Layer 9 of a small transformer language model trained on English Wikipedia (16 layers, counted from 0, width 128).
Take only the direct path to the model's output, skipping the later layers: a vector added to the residual stream pushes a token's score in proportion to its dot product with that token's output vector.

Output vectors of the tokens that the questions are about. A number n stands for n times 0.0032.
"ur": 55 33 129 -111 -122 -208 137 75 -11 117 -9 71 -153 -15 -29 54 372 -33 -18 78 -69 21 102 -20 -81 132 -119 103 -11 -3 -123 42 -9 38 -245 -14 -53 154 -28 97 -66 -131 -54 34 71 16 -249 38 -69 26 66 -72 39 -94 -102 -141 -112 -49 -19 -14 95 48 91 32 -11 -8 9 71 27 12 -89 -225 17 -64 -111 67 29 15 71 -36 -37 -40 -49 13 -82 46 27 73 5 77 182 46 -49 -30 -29 -52 89 -12 136 134 5 84 -89 -151 -16 -84 -134 -154 -159 162 119 -68 118 31 -75 -111 6 -8 -5 10 15 146 120 -8 -158 21 120 42
"ters": -19 -222 -33 193 -138 -294 102 -16 199 217 -278 -53 -96 -18 -5 14 159 -4 207 -14 282 -14 119 -56 -51 -93 67 -16 0 63 150 -186 128 177 119 -120 6 -237 -204 105 -20 -65 127 120 55 -100 238 -248 171 -175 142 394 -206 47 -76 -122 -64 16 39 116 140 82 -87 -10 -25 -271 37 355 133 -12 95 -271 30 10 105 -4 -61 -77 179 -82 -49 174 -230 150 -25 -170 -64 123 37 36 5 334 39 -172 30 -62 -42 1 -75 -75 -72 91 -4 52 144 -219 -81 -151 133 115 -228 191 -185 121 -91 -85 142 -12 -63 -41 -189 4 -341 -62 57 -77 -31 356
"ations": 3 41 -45 43 -174 124 198 91 -145 -23 -29 45 -105 -33 170 11 65 6 15 87 38 -89 -157 83 -77 -152 33 164 -17 279 -63 97 19 -59 186 39 69 -297 -16 92 -303 111 23 132 184 -90 76 -39 34 84 -26 -80 -25 194 -289 -132 -81 80 57 -89 149 21 -52 57 -138 -137 19 313 -15 83 107 -198 -125 76 -76 -54 -31 23 119 -60 -44 -6 77 125 89 113 -279 -107 155 108 163 84 133 -117 -14 31 -157 27 21 56 -176 -206 -38 -103 -89 -230 37 -235 93 103 -37 40 -168 -18 113 104 14 -14 125 0 -60 40 -43 -185 -98 34 -186 177
"ec": -14 32 -24 53 -106 94 71 -32 -75 -263 59 -121 0 29 -95 -20 172 14 115 -79 45 -34 151 126 61 204 191 277 50 -156 67 -127 80 -21 -66 227 81 -49 124 -73 44 97 112 -78 -103 73 -100 -75 -95 -102 23 142 -61 -3 -121 137 -3 4 14 27 14 31 -118 12 -163 -133 102 170 -83 195 -20 -222 -87 122 -157 196 15 -79 -30 -70 -33 -36 114 -67 108 -184 44 48 81 -36 245 48 158 63 -28 36 -79 2 -22 43 90 127 36 -102 70 15 -70 33 50 -71 124 -15 196 85 61 158 -122 -1 -20 217 95 73 173 8 127 73 -103 20
"art": -54 -198 95 166 -63 71 73 166 -36 78 25 -240 -14 57 -62 55 -74 -134 -95 3 -6 -189 88 22 -3 166 112 -223 20 -240 -19 11 145 -64 51 165 -39 129 -68 -39 34 119 162 12 6 22 -66 -82 210 -47 129 -110 27 -19 -91 -25 105 65 -95 130 -14 -13 36 -78 80 30 107 84 -151 22 4 -335 -61 199 -127 -64 -80 83 70 -26 -24 -15 -26 -116 177 -132 110 106 115 51 203 27 -22 -127 -34 -15 -186 -22 -133 247 106 106 179 -131 60 -10 42 -111 -86 79 -61 -10 69 -15 -18 -25 75 -3 -85 16 -3 -144 99 148 106 113 91 -130
"aster": -63 -258 -151 78 -7 -36 -66 -58 43 86 112 -143 84 56 100 151 -48 67 49 126 7 85 -27 55 -127 -35 13 -130 76 170 -102 9 182 -118 -44 157 88 -16 -68 -138 0 -99 -126 122 69 -49 -229 -139 -103 104 163 -108 -17 157 -164 -47 -146 -17 -221 198 -108 -28 155 78 -201 73 100 127 -79 59 13 -222 34 380 -296 17 -46 -6 198 -82 -86 192 -69 15 101 108 80 -15 227 -25 128 -14 -191 -86 34 -3 189 19 -131 -40 -57 101 -27 46 -58 -292 -18 6 122 144 -142 43 236 17 -32 -49 46 -4 -113 100 115 -27 -113 -68 57 -58 64 -57
"ń": -168 -161 197 127 54 129 90 -4 111 -31 -85 -318 -57 -187 182 -22 111 38 -17 72 99 -14 42 -401 -84 -164 44 -49 -40 -181 -61 144 205 98 -83 268 38 -66 14 -290 162 136 215 -89 191 -213 73 -297 160 177 57 275 58 128 -49 -35 212 -42 -15 7 77 -85 -157 27 -177 49 -245 -5 99 37 83 -412 -55 -71 -52 -57 27 23 228 35 -33 -208 223 -262 159 -152 -176 75 199 -176 53 103 -8 -153 21 57 261 14 129 241 120 63 -76 77 126 -84 15 -48 170 13 -162 250 99 158 11 23 -112 -18 -113 329 -255 77 -60 -89 -79 -212 -95 76
"ists": 120 20 -44 136 -24 -140 83 -169 -61 15 38 -71 -122 -29 138 63 -116 -31 133 333 -20 23 34 149 -38 85 9 60 -13 30 61 -64 184 43 -208 76 49 -160 -268 89 -124 -3 -125 -122 74 -150 49 0 -139 -71 17 57 38 77 -136 51 95 -100 -124 -17 -73 3 -238 -42 -91 72 -122 171 -30 189 105 -277 -345 39 -129 190 -138 142 88 -233 -72 194 -90 31 -27 -11 -33 -182 -58 -11 279 113 222 63 -4 -121 -31 2 29 17 166 -88 -91 -149 229 -23 -81 40 52 -83 -37 78 -69 77 -131 -19 14 1 100 -6 -18 52 -127 25 74 -33 -78 184
"_{": -90 -185 -8 90 -148 -36 92 30 85 -22 15 -82 -102 -140 -72 31 70 -104 -249 142 93 10 42 -71 -20 -236 84 -17 41 64 30 135 119 -53 -68 99 32 74 -26 -75 171 116 46 -35 -97 52 56 -25 156 68 -4 85 -31 138 117 -48 -33 47 77 28 45 -132 -51 137 -127 55 35 153 -5 51 114 -231 38 98 -101 -105 42 -39 -3 -15 -69 -82 138 5 -112 75 -16 -32 -43 -176 -276 -26 -5 22 56 124 177 0 -157 -6 105 49 -151 42 34 -202 -173 -97 158 -87 42 9 103 118 17 -233 -88 -16 107 86 -123 119 -77 93 39 -33 10 -83
"idence": -124 13 -111 7 -184 -274 -16 -7 -161 176 -100 -127 -121 -288 138 149 93 -23 -236 -90 -197 -43 -27 -68 80 128 -53 -120 -121 81 -103 177 95 95 7 198 101 -138 -115 -75 14 129 90 -11 -123 -45 91 27 -116 -75 118 93 160 301 -101 17 -74 -64 236 47 -10 -53 -165 -9 -172 198 -101 227 25 124 144 -220 77 161 -108 -6 -94 -227 265 6 -136 58 -87 189 245 -15 73 119 29 -185 72 83 -108 -258 -67 132 -137 21 -22 156 -98 93 -76 -22 -162 -122 -35 -77 -59 76 -28 112 -90 -7 -44 -40 18 -15 -68 51 -160 67 -112 -71 -163 -220 -3 51
"ave": 53 -164 131 -25 65 -211 31 -3 -55 230 -35 -103 4 -36 100 -60 273 -225 -110 20 -257 -176 -20 58 162 77 128 21 112 -39 -13 107 -105 120 -64 104 23 -30 81 -24 165 48 100 13 6 -143 84 -80 103 3 74 -52 84 -16 -222 20 -44 -203 -54 -86 69 79 -25 121 31 -8 103 147 -33 -46 -8 -288 -72 32 -113 132 40 -28 45 -119 -68 -162 142 122 21 77 -56 18 96 56 -11 125 -115 -170 153 70 -216 15 0 -49 33 53 124 -5 -76 5 168 6 -85 -3 24 -15 71 35 -103 -126 -62 -6 116 49 -20 -107 -32 -66 64 -21 -172 -206
" Player": 71 -153 51 171 -140 22 -43 -56 24 184 -10 -71 145 -82 245 226 -112 -112 -208 81 -139 -99 -72 46 -62 -153 -59 -50 23 30 -119 70 67 101 -29 98 104 -156 -35 -123 -91 129 11 -28 219 45 60 -55 -139 210 60 190 250 -14 -158 -80 -199 -95 36 64 111 -64 -85 42 81 -137 -50 127 -205 107 82 -125 -21 98 55 50 -44 -136 21 -88 -148 -3 -94 91 -24 -43 135 62 294 -84 243 48 -19 -148 99 199 167 37 -151 -254 0 81 -144 -11 63 0 21 0 203 -163 -107 251 154 56 -30 133 -58 -8 45 115 81 67 39 64 71 7 69 -111
" been": 81 87 82 134 -41 -53 -29 6 111 -21 -131 56 -63 -121 126 215 194 -94 -3 73 -64 128 159 -146 55 -67 -55 -63 -40 204 -85 51 200 87 -67 147 7 -201 -36 -199 -89 83 93 -108 -160 124 77 79 -38 107 205 60 87 -33 28 -319 -49 -288 176 -50 9 -49 -115 26 143 38 -146 34 -17 119 188 -110 0 -29 51 192 70 80 78 5 -30 -128 207 -223 248 87 102 156 -114 -37 -142 0 -24 -7 -13 -19 -147 51 -153 151 72 -18 9 -92 -72 -162 25 -72 -39 129 47 104 -77 -63 6 -27 51 -5 -130 28 -31 -34 -63 30 122 -173 -126 3
"ph": 145 -163 105 247 -113 160 43 -138 54 -63 -34 29 59 -69 25 135 188 -123 50 91 333 34 178 137 29 -125 287 -57 -56 -9 -66 0 52 31 -114 50 -39 9 50 -32 73 77 -87 235 48 -103 -224 0 -200 -23 -32 -127 352 -23 232 -93 -98 69 -13 -15 -31 38 -62 98 0 -83 -163 -89 29 218 53 -296 -108 29 171 157 -41 -276 125 12 -20 53 44 87 32 -19 -197 120 19 -256 136 9 -180 95 -45 68 -153 7 -66 -172 171 -55 -113 -91 108 -111 -164 -21 150 -54 -192 95 138 -124 -13 -112 -4 -7 41 55 -59 -42 151 14 -56 -201 -74 -394
"ector": -298 -172 -46 80 -242 36 -74 -231 14 104 87 -319 53 -201 -210 50 161 -72 -56 -35 -201 42 -23 67 -61 61 -57 -167 -55 276 15 92 102 -51 -85 -115 16 -44 -101 -4 122 96 100 -270 -30 18 183 -92 96 -134 -76 67 50 70 -138 -64 -10 -280 87 64 0 40 -121 41 -106 29 139 158 -60 106 43 -217 -47 65 61 -83 98 -145 239 -21 -157 27 121 173 357 -93 -10 202 82 -133 154 29 -103 -19 -11 39 11 59 34 -43 -74 216 -140 75 105 -138 -97 -10 47 -170 3 -58 72 -22 -9 -188 28 -20 27 79 -19 177 -29 -166 -32 -41 -274 -42
"ol": -44 128 -45 220 -17 26 -36 -36 -23 59 -76 -82 -16 63 13 90 79 -118 105 -142 -182 -141 34 -152 -141 237 126 87 -69 -46 -136 -163 85 0 43 82 33 53 -23 116 128 8 170 140 -121 -90 81 -60 -200 122 32 51 175 130 -95 -59 177 73 -70 9 173 61 236 -82 91 159 26 23 -144 64 -15 -174 23 56 -101 59 12 -11 -17 -73 -16 51 -107 13 -141 84 14 231 33 0 80 -80 -80 -3 -30 107 83 -16 -17 166 3 54 -86 -11 23 -92 108 -64 -38 -118 3 -93 11 0 -58 -133 -126 -5 94 182 -77 30 83 53 -57 36 79 37
"idae": -102 -208 278 202 -33 115 72 -41 -25 18 0 -134 -314 -325 -19 210 86 -31 -62 264 8 243 -158 -52 173 -149 34 -78 24 183 -177 75 92 -4 -68 104 102 -72 -129 -220 180 4 -36 -167 103 3 60 -233 41 228 111 112 -164 147 5 115 -49 -80 -29 10 27 151 -192 -342 -29 -15 -117 156 78 144 106 -434 -107 178 -231 -130 -92 -194 241 -68 -59 -114 194 -42 -17 -70 -12 181 48 -85 -93 45 -359 -164 -30 75 -134 23 -236 -219 64 -12 119 111 127 -227 -114 160 -56 -31 -139 144 124 134 -22 -230 -117 -8 281 107 -181 -86 -17 -285 -103 0 -31 -23
"ate": 23 15 80 -45 47 134 73 -52 -195 -91 141 -125 76 72 87 -14 180 94 -39 196 -99 -194 -32 175 -123 86 213 -15 69 156 -231 -50 -31 58 39 -156 190 -112 -32 27 -72 -27 -24 218 -71 -31 -41 23 -67 -29 177 -74 94 -26 -199 -185 64 -198 -55 -164 -105 83 -81 -13 96 0 153 124 -58 89 58 -279 10 86 -143 -105 63 46 34 -107 15 130 -52 0 -49 -69 -148 -160 264 -10 66 -204 17 169 58 90 150 5 -7 38 -39 21 86 46 -30 -79 6 49 0 23 -49 -61 29 122 41 84 88 -7 53 -105 -142 -131 58 -177 -23 57 -20 -186
"ic": -73 -14 65 -55 57 -90 -94 -93 -125 -227 212 -187 -93 -3 -118 3 -15 27 35 -114 95 -97 -30 25 -124 237 80 -65 -20 -71 -32 -80 -86 5 174 209 -164 81 -177 -20 83 -145 81 -135 195 -52 115 230 -235 -34 -60 -113 6 -182 65 -136 -78 -87 77 -115 47 -77 36 -17 -160 -16 -23 -14 -3 63 -20 -176 -309 -127 -148 113 53 44 84 -59 -28 8 56 36 112 16 26 85 -8 41 133 -30 56 114 -198 56 -120 -4 -137 -42 -105 -63 14 -28 62 -35 -95 91 0 67 -29 -78 -53 28 -37 -64 -60 -4 -71 56 71 29 53 67 185 281 36 13
"ury": 81 42 78 15 -122 -203 162 -63 60 174 140 80 -401 -260 46 82 233 16 53 -89 -121 -58 96 -37 -159 5 -72 46 162 139 -15 32 -35 116 -109 121 -49 -53 139 8 -96 7 -47 114 -125 175 -71 -293 96 15 470 117 97 48 -232 -125 -19 -96 -25 70 -37 98 18 9 -288 -20 76 59 73 11 72 -415 110 156 -111 -28 -128 -27 197 0 -79 -31 252 -92 -46 -56 -55 155 48 111 42 77 -201 47 15 -50 18 4 138 144 32 228 20 -78 63 -73 136 -200 -158 -15 7 23 -7 -70 -170 -70 25 -12 -152 177 -159 128 134 -47 -107 -104 63 -77
" Votes": -9 -31 -10 191 -30 -64 -27 -39 59 50 116 32 -88 -167 73 36 -154 -9 -70 162 -17 37 -86 69 -37 -145 13 -75 -112 -129 0 98 -55 124 -16 66 81 -8 -386 -138 -67 19 180 -75 -38 -19 -84 -152 21 -24 143 198 -57 -7 -279 -125 66 -131 -4 11 220 -37 -70 -27 109 213 -111 124 138 95 67 -162 -231 133 -99 -6 27 -86 89 -100 -128 71 62 -9 69 -49 -48 147 -174 -308 124 -5 74 29 237 79 57 36 -243 -90 -120 -82 -49 -75 -21 -141 70 -166 -24 -88 -256 244 -104 264 26 -77 -20 -13 -16 -12 -72 89 24 -186 -12 119 -70 11
"ael": -228 -120 -40 75 81 30 257 -87 69 119 -17 -150 -89 -38 193 151 197 -90 -215 -22 -45 -17 75 -297 -53 -64 22 -332 63 260 -30 -40 117 80 -112 -97 -93 -151 -19 -214 8 106 146 -42 162 7 210 -197 -35 243 190 -97 8 -4 22 81 -51 -36 -72 13 -182 -126 77 -50 -44 -4 -200 38 -94 165 49 -273 -158 -65 -220 -35 -86 64 115 -185 -167 76 -72 176 -209 -201 169 5 -62 230 -86 -3 -4 -172 173 177 131 26 -235 -41 144 81 -63 60 52 -310 40 -12 151 -298 -267 60 215 168 11 -110 4 -3 196 112 -203 -65 177 110 -37 99 198 -449
"yl": -17 103 112 40 -155 139 81 -116 80 -38 -113 -191 -30 -71 7 126 156 -207 20 -39 128 -55 -92 178 49 81 160 -117 174 166 17 43 142 14 141 185 66 147 7 42 272 122 101 17 49 19 127 -136 -28 159 159 22 -13 100 -84 -85 -67 -37 57 -182 36 -97 151 -90 -74 -103 -47 139 57 -24 9 -328 -172 111 -78 42 136 221 87 169 23 8 -99 89 200 -95 -84 -11 -32 -55 19 0 -181 42 60 -118 -158 12 -78 -55 -38 101 15 -224 124 -148 -65 -28 96 41 -170 -32 173 37 -34 -6 -68 -9 15 83 -101 -161 147 81 47 -59 -9 -112
"odes": -73 -52 -149 124 -4 131 139 93 15 -32 15 -194 -76 -73 -98 -32 212 27 -27 160 91 -75 101 -142 -89 -82 49 -105 -74 230 -136 3 170 31 -59 115 22 27 -8 -32 63 -32 275 -173 52 -165 145 -278 -127 142 37 146 11 53 178 208 7 -61 159 -69 140 9 -40 135 -179 -64 74 129 -29 303 137 -276 -192 110 -51 -54 30 -207 252 9 -104 222 239 -84 25 -31 -60 -50 82 110 151 228 -93 -363 4 58 -107 16 -159 59 20 -10 -64 -37 29 -149 220 -126 79 -27 -291 54 65 -76 -158 -283 -92 -15 52 81 -151 26 76 -188 97 0 -78 20

Each question shows what one neuron of this layer's MLP adds at an activation of 1. A number n stands for n times 0.00099.

n222: 124 -92 -34 -47 -123 67 0 138 136 133 173 -86 -98 -3 -81 103 -201 106 -197 99 -15 -147 78 -159 64 98 46 142 -143 -3 -97 138 -28 -92 -154 -151 54 108 -72 25 -53 186 35 18 -12 3 56 -168 -78 -29 -20 -18 6 -40 -87 -73 -17 -113 -60 -106 -13 236 -11 116 -178 -112 18 -37 27 94 -39 185 -66 -14 -63 85 194 -96 -203 -102 66 11 -24 77 148 0 57 56 -11 125 -23 -63 -52 -19 -85 31 -136 6 18 -52 55 14 -54 -105 31 -74 62 128 -150 -180 -276 -19 45 -9 50 -236 -119 -166 -120 54 39 -34 -91 -9 130 -61 126 32
Which two tokens does it push up most, strongest first? "odes", "ector"

n109: -53 111 -193 47 61 -11 -156 32 6 13 -109 181 -87 63 84 -168 62 114 26 45 -84 198 68 68 93 112 -224 73 100 -140 -12 -69 44 -57 44 32 57 92 -218 44 70 -34 199 71 -25 0 108 -131 -57 41 -29 92 190 -46 130 -76 110 -134 37 13 -24 196 -69 85 50 33 -75 -26 -35 164 46 62 77 15 -169 180 76 -30 -67 91 24 95 -32 209 -85 -41 -13 47 -29 155 -28 -68 12 17 -241 48 -103 -152 -179 22 161 49 -62 -107 -81 266 19 75 -56 -63 110 -40 -40 45 86 51 -34 5 116 -148 16 366 170 177 -146 -56 -89 -148
Which two tokens does it push up most, strongest first? "ol", "ec"

n240: 176 128 -31 -84 -182 107 -169 78 59 20 -56 176 -7 93 17 67 -4 -75 93 -18 -123 114 -29 -149 54 -121 -83 182 -39 -57 72 213 -96 80 69 -23 56 -102 -191 172 31 88 -116 0 -36 65 9 -127 38 147 108 36 -94 56 14 -90 272 228 -19 50 -175 -123 80 -25 -7 70 -80 3 147 -41 -87 27 -126 178 21 43 -14 7 -168 3 -62 217 26 123 -182 26 126 51 149 -46 -101 35 -60 53 3 121 -34 88 161 -32 74 -113 189 85 -315 -227 140 -106 20 -130 142 345 79 -7 -55 -33 85 130 -45 138 -124 30 19 -134 10 12 98 144
Pushed up most: " Votes"

n165: 230 63 -3 -63 221 39 31 95 -23 -52 3 -72 19 -11 107 -16 -256 3 65 -69 -71 82 93 -32 88 55 -131 153 -75 -34 -58 69 -55 -145 18 166 30 18 -56 -95 -3 162 -116 -91 -55 66 -5 0 -64 65 224 -70 -12 -42 88 91 73 -3 -84 15 177 3 -58 6 -66 -178 -50 78 -104 -9 -112 133 -42 39 -61 138 -82 143 -47 106 -157 106 -72 -98 -29 -64 -92 242 -159 -123 313 65 14 128 62 -192 -119 -30 -40 85 84 -20 53 -5 -12 22 46 -11 -111 3 -120 -120 84 -117 100 150 -210 133 -77 85 87 -141 58 76 -133 16 22 -106
Which two tokens does it push up most, strongest first? "ec", "art"

n312: -20 -52 -65 59 -112 47 -49 123 -121 12 -301 -175 39 -53 -44 -29 -83 -120 -88 -61 66 -170 -3 39 194 152 -7 -6 -16 -78 -119 -150 16 109 -160 -61 -8 22 18 9 68 66 -115 24 71 118 -197 134 -6 41 57 119 24 79 -187 40 -64 -59 -77 -15 -105 38 28 -261 -40 49 -82 49 -253 -168 -111 -8 178 45 -28 -82 110 -62 -9 123 98 -47 -37 136 36 -172 -64 -6 5 97 98 -43 -32 -58 74 155 -11 -6 -114 -3 24 83 34 -69 117 94 83 158 -89 -71 -42 41 69 194 72 -204 -67 57 -23 -78 42 -3 -25 232 89 11 112 122
Which two tokens does it push up most, strongest first? "art", " Player"

n220: -27 156 -23 -75 -138 -103 -92 -123 139 -133 -115 81 83 78 -182 -41 -75 -101 -46 43 135 97 133 -12 -62 -42 -146 -15 8 98 -107 -84 -245 -114 122 56 75 13 -34 -211 6 -102 62 153 90 -120 -172 6 -146 -94 -62 -30 -56 55 184 46 -74 36 12 202 78 -57 69 14 -72 -46 37 44 -114 73 205 -285 12 217 -112 20 50 229 144 -15 -119 3 -89 -3 -104 -42 -9 -155 -147 53 -43 29 70 -134 -89 18 17 6 -218 -124 50 96 15 -99 96 -46 -94 57 72 200 -95 4 44 131 -130 -36 -20 -36 -99 107 -3 35 58 -6 -160 118 -169 -43
Which two tokens does it push up most, strongest first? "aster", "odes"

n254: -13 152 -9 -18 174 -27 -18 60 78 6 3 -100 13 -264 38 -126 -23 104 -74 55 -119 -149 76 58 64 -12 -99 -60 -58 6 121 62 155 127 -6 95 103 16 -112 -130 -28 -70 149 33 -9 56 11 6 -54 68 -41 142 84 -9 -136 -43 39 138 0 89 -80 -135 26 -166 94 -92 -162 155 121 -123 -29 -54 -41 72 -159 123 -56 -79 27 -113 -86 56 99 137 -57 -30 -89 9 -148 -202 -3 44 76 3 222 -143 20 -41 -42 -120 99 35 -78 213 0 85 69 -210 -62 38 -64 -113 -122 109 -151 63 -240 -111 -104 112 -120 16 -106 -185 -135 -67 -96 -94
Pushed up most: " Votes"

n128: 133 202 -138 84 10 -57 -80 66 -19 -188 -143 16 136 25 3 -119 143 -84 204 27 42 86 213 218 37 -146 108 57 -56 -9 130 19 30 262 50 29 -48 49 -19 70 20 -110 147 10 -28 -59 -162 88 -33 -132 194 89 20 -42 123 -24 -27 41 -168 -97 176 132 -45 109 -138 -207 -203 281 -17 57 96 -167 43 -130 -198 21 -35 126 -70 50 218 -36 222 -82 42 32 48 -46 -67 -48 181 113 -55 55 -54 18 133 122 -66 87 -26 207 -58 -9 148 -52 3 69 26 -43 51 -44 23 38 53 155 -133 28 -125 -22 38 -46 -45 -139 -108 -18 -137 92
Pushed up most: "ec"

n316: 252 60 135 9 56 -145 -42 -33 -100 108 -70 -76 131 -57 45 -44 -26 -179 -59 89 -19 178 -65 173 92 -122 211 -94 0 -57 55 -27 -10 -158 -52 -44 168 -63 -132 -13 13 -26 -102 -74 -97 -124 133 34 -10 -23 229 55 173 55 -77 -110 -17 100 -50 106 -52 9 -118 -61 120 -128 -59 0 73 -64 -48 -241 -103 -26 -126 51 -130 -38 0 66 -39 -37 128 -191 -68 -268 155 -80 -53 -96 235 -68 206 197 204 85 -102 -136 -45 -18 57 53 -29 -136 126 -66 -168 96 -98 22 -117 -54 -49 34 3 106 -165 -95 27 34 76 -3 9 104 -49 31 153 36
Pushed up most: "ists"

n177: 29 18 142 -145 -76 72 17 -172 138 60 23 -27 -51 -114 -58 28 -50 106 -12 -203 -50 -65 121 -56 -45 9 95 150 32 -20 86 -246 216 -19 101 115 66 -48 -52 98 139 -117 -128 -88 -17 105 -14 98 -127 -164 69 12 -131 102 21 -52 -192 -55 11 -47 -96 -112 -88 -105 -87 95 112 -107 58 -67 -112 -92 6 -33 -49 -173 19 -70 -146 -31 110 0 -164 17 -32 -121 44 18 -82 -47 -64 -98 106 109 10 114 44 -282 -46 130 15 -28 -47 -127 34 -85 -46 142 -24 -221 -73 73 -65 -49 -59 -187 90 -115 -43 -73 -171 24 -69 -31 -78 -5 -28 203
Pushed up most: "ters"

n55: 57 26 52 228 196 138 63 3 -128 50 -190 -90 4 -60 -115 -20 -55 44 118 146 42 191 -141 62 -9 187 194 -3 256 6 -71 -10 -233 127 31 -197 79 -153 -3 234 -50 56 118 -172 -115 -90 -46 -83 131 127 4 -93 -73 -141 -91 46 -9 80 186 72 38 -13 -12 -95 -60 63 -26 20 -41 145 8 316 -47 -61 17 75 18 152 -81 124 -61 -12 -47 57 -14 -260 49 -64 65 -45 25 -40 93 87 0 -52 74 33 -6 -154 146 195 47 132 68 161 -138 -25 143 -60 91 40 110 -77 102 234 52 28 108 -23 100 -83 6 179 -109 72 53 -132
Which of these tokens does it push down most? "idence"

n166: -55 -106 89 62 -60 21 -34 -90 184 -209 229 136 -62 40 102 6 158 94 125 71 0 52 -21 114 15 38 0 59 17 -37 -69 0 178 232 86 96 -68 -29 -123 112 65 72 -27 -162 106 -78 83 42 20 7 -220 75 -126 -21 -79 92 219 153 9 247 -254 156 9 -75 -234 77 0 -55 -75 -13 106 -43 100 36 46 -128 34 -98 -85 0 3 79 209 75 28 -188 -32 -26 3 102 -124 -97 63 155 -81 134 -6 91 161 -162 94 -6 157 85 -37 -122 -31 3 -65 -98 -79 79 -76 123 -50 -171 71 213 117 167 19 -16 93 -73 -122 -163 3 138
Which two tokens does it push up most, strongest first? "idae", "ń"

n91: 113 -180 48 45 -34 85 -27 -107 -105 60 121 84 -53 -122 102 -24 120 -323 55 -62 -122 32 -91 37 26 -69 7 129 -73 -82 -136 -253 70 65 105 80 86 16 40 140 -28 148 -65 113 6 -82 111 -53 -167 6 68 -45 -12 -161 -215 9 70 -151 -58 56 71 42 46 135 31 197 313 174 -86 13 -55 -104 -55 -95 93 17 -13 133 137 6 -179 45 -167 -132 64 27 -163 50 -55 -46 93 -61 119 -205 -27 -129 -63 -38 -80 -209 53 139 15 79 -22 69 42 44 -90 -47 -79 76 -22 -73 8 -93 -46 -89 18 -103 -139 72 -89 -197 -6 -39 23 -26
Pushed up most: "ave"

n242: -20 -148 -35 -48 9 -28 -132 149 21 67 -98 -143 111 -61 48 -16 185 -64 13 -93 -243 42 122 -22 -18 46 84 -21 20 93 0 70 -119 52 220 113 3 13 25 146 -13 74 26 37 119 3 6 -176 83 -157 -118 111 -13 53 145 -123 -224 -15 24 254 -98 18 35 -61 -3 122 134 70 -62 68 -111 -17 -71 59 191 -10 80 93 -15 -76 75 207 281 -104 164 -31 -9 61 101 17 125 -50 118 10 16 -164 -243 118 -70 114 -171 9 -62 66 42 13 -92 -136 -54 -35 -56 -92 -77 -188 -89 55 33 435 121 74 -40 -146 -23 -51 -18 63 -41 -116
Which two tokens does it push up most, strongest first? "ector", "art"

n13: 93 138 -71 -123 171 137 94 -31 19 -23 -97 -90 -144 52 -3 -103 141 -118 -210 128 107 136 48 164 -3 6 -44 418 69 9 -36 37 39 -56 200 -22 38 -16 -141 -13 -32 12 -13 224 59 42 6 -128 127 40 81 44 -13 68 -277 -18 -41 -127 -24 25 -67 -84 109 -53 29 -239 171 -13 -46 0 11 -103 -219 -51 7 -34 51 -16 173 -135 92 105 78 -31 14 -103 -29 -20 -20 -236 10 -66 156 -131 130 43 6 100 43 -94 -6 123 120 67 -53 -64 31 -46 100 107 -224 63 -14 91 -168 112 -111 -110 -25 -176 -81 55 53 -30 37 66 -72 60
Pushed up most: "ations"

n170: -133 -14 -106 105 -77 -41 90 -11 42 -29 129 -32 -68 47 50 -83 97 -71 117 -48 43 30 41 26 -49 -48 -169 -98 65 -57 107 78 180 -84 124 -69 72 -49 170 24 -76 -178 -106 45 -289 -213 119 -98 135 -33 60 -53 -3 -147 -88 93 -58 67 70 -77 -75 42 -58 -5 3 60 -80 23 -44 94 -173 -132 54 185 -136 -71 31 85 54 -102 -143 -152 133 -122 34 -50 111 -67 74 61 -65 -62 60 27 92 -68 21 119 111 96 49 -24 -98 118 -30 33 22 -91 -46 111 -77 -49 -204 -107 117 56 -73 -128 28 150 -39 32 -75 27 -64 -18 203 -82
Which two tokens does it push up most, strongest first? "ury", "ń"

n192: 26 -80 -40 -77 24 -278 -26 -77 146 103 66 56 -148 38 50 11 155 -114 -21 100 -167 29 23 -197 3 6 -132 -6 -86 -202 9 71 126 -144 -203 -83 -26 -100 -70 3 -25 -23 -126 -197 15 -81 -102 68 -25 103 -72 -15 -74 9 6 111 -34 108 6 46 -77 -119 128 146 -96 -12 -76 -46 143 98 -80 -79 52 -212 -130 -183 -137 79 -63 56 108 118 7 -98 3 195 46 94 16 -13 102 93 -9 -158 -101 -66 26 118 163 -47 -74 -6 81 6 45 274 159 -88 -62 97 152 94 38 39 -70 30 136 -89 222 54 -51 90 -69 -70 72 100 202 -10
Pushed up most: "ur"

n230: 107 9 29 54 59 17 21 33 -30 -48 131 13 23 33 29 -182 128 -168 -47 -171 126 136 68 86 -12 -238 -217 88 76 -187 -26 -57 16 -63 -90 146 -9 101 -12 80 44 26 -16 -40 84 22 -104 -103 -108 -39 104 -168 63 -17 242 17 17 -167 147 -100 7 -51 -46 -35 41 -81 -149 56 3 16 -191 -67 147 204 -16 138 46 29 169 -3 -139 37 -90 -54 0 -27 22 178 178 63 208 27 -118 -92 -46 28 23 -3 15 -205 -216 -158 -50 173 65 13 112 102 160 165 -95 -138 -25 -147 -57 -73 62 153 60 162 -27 129 -32 122 52 -45 21 131
Which of these tokens does it push down most? "ate"

n246: -86 262 9 35 7 -166 -64 -3 -26 -123 -147 51 136 68 189 -17 141 177 30 106 17 92 -178 89 95 -85 65 -137 -142 64 53 -84 55 55 172 50 74 -44 -36 -110 -89 -160 -7 -106 16 -37 31 174 -92 248 341 -92 -10 -109 -96 -68 -101 -29 104 90 -115 163 -6 -193 37 -167 7 135 51 -48 55 -158 208 -47 -97 -163 57 89 46 -151 24 6 -22 -3 127 -52 226 -119 -99 -142 115 -73 -47 -88 160 23 19 7 -145 -118 64 -110 -73 -43 114 60 59 199 -14 20 40 -259 38 -194 43 212 18 -130 -116 -26 -39 -112 193 -41 -42 88 16 -187
Pushed up most: "ate"

n227: 105 62 111 43 19 34 75 238 54 37 30 -8 -42 113 -138 -5 -147 66 -67 -171 -14 -19 61 6 -93 107 63 -16 23 -13 84 -135 -132 82 0 128 49 71 50 -141 -11 -42 9 -3 0 176 -124 163 194 -58 68 16 127 60 -155 -21 -26 -74 -129 -25 -163 139 -85 -107 85 -92 -75 127 -35 86 -49 42 74 39 -182 -12 -63 -69 47 70 20 -146 -53 -24 131 19 109 -46 -42 -107 66 -166 -100 -65 -153 127 -86 -43 -108 109 -121 8 -21 -191 78 -62 79 75 -107 -11 14 -86 7 -19 -76 -101 124 109 51 41 134 -127 146 35 16 129 -71 88
Which two tokens does it push up most, strongest first? "art", "ec"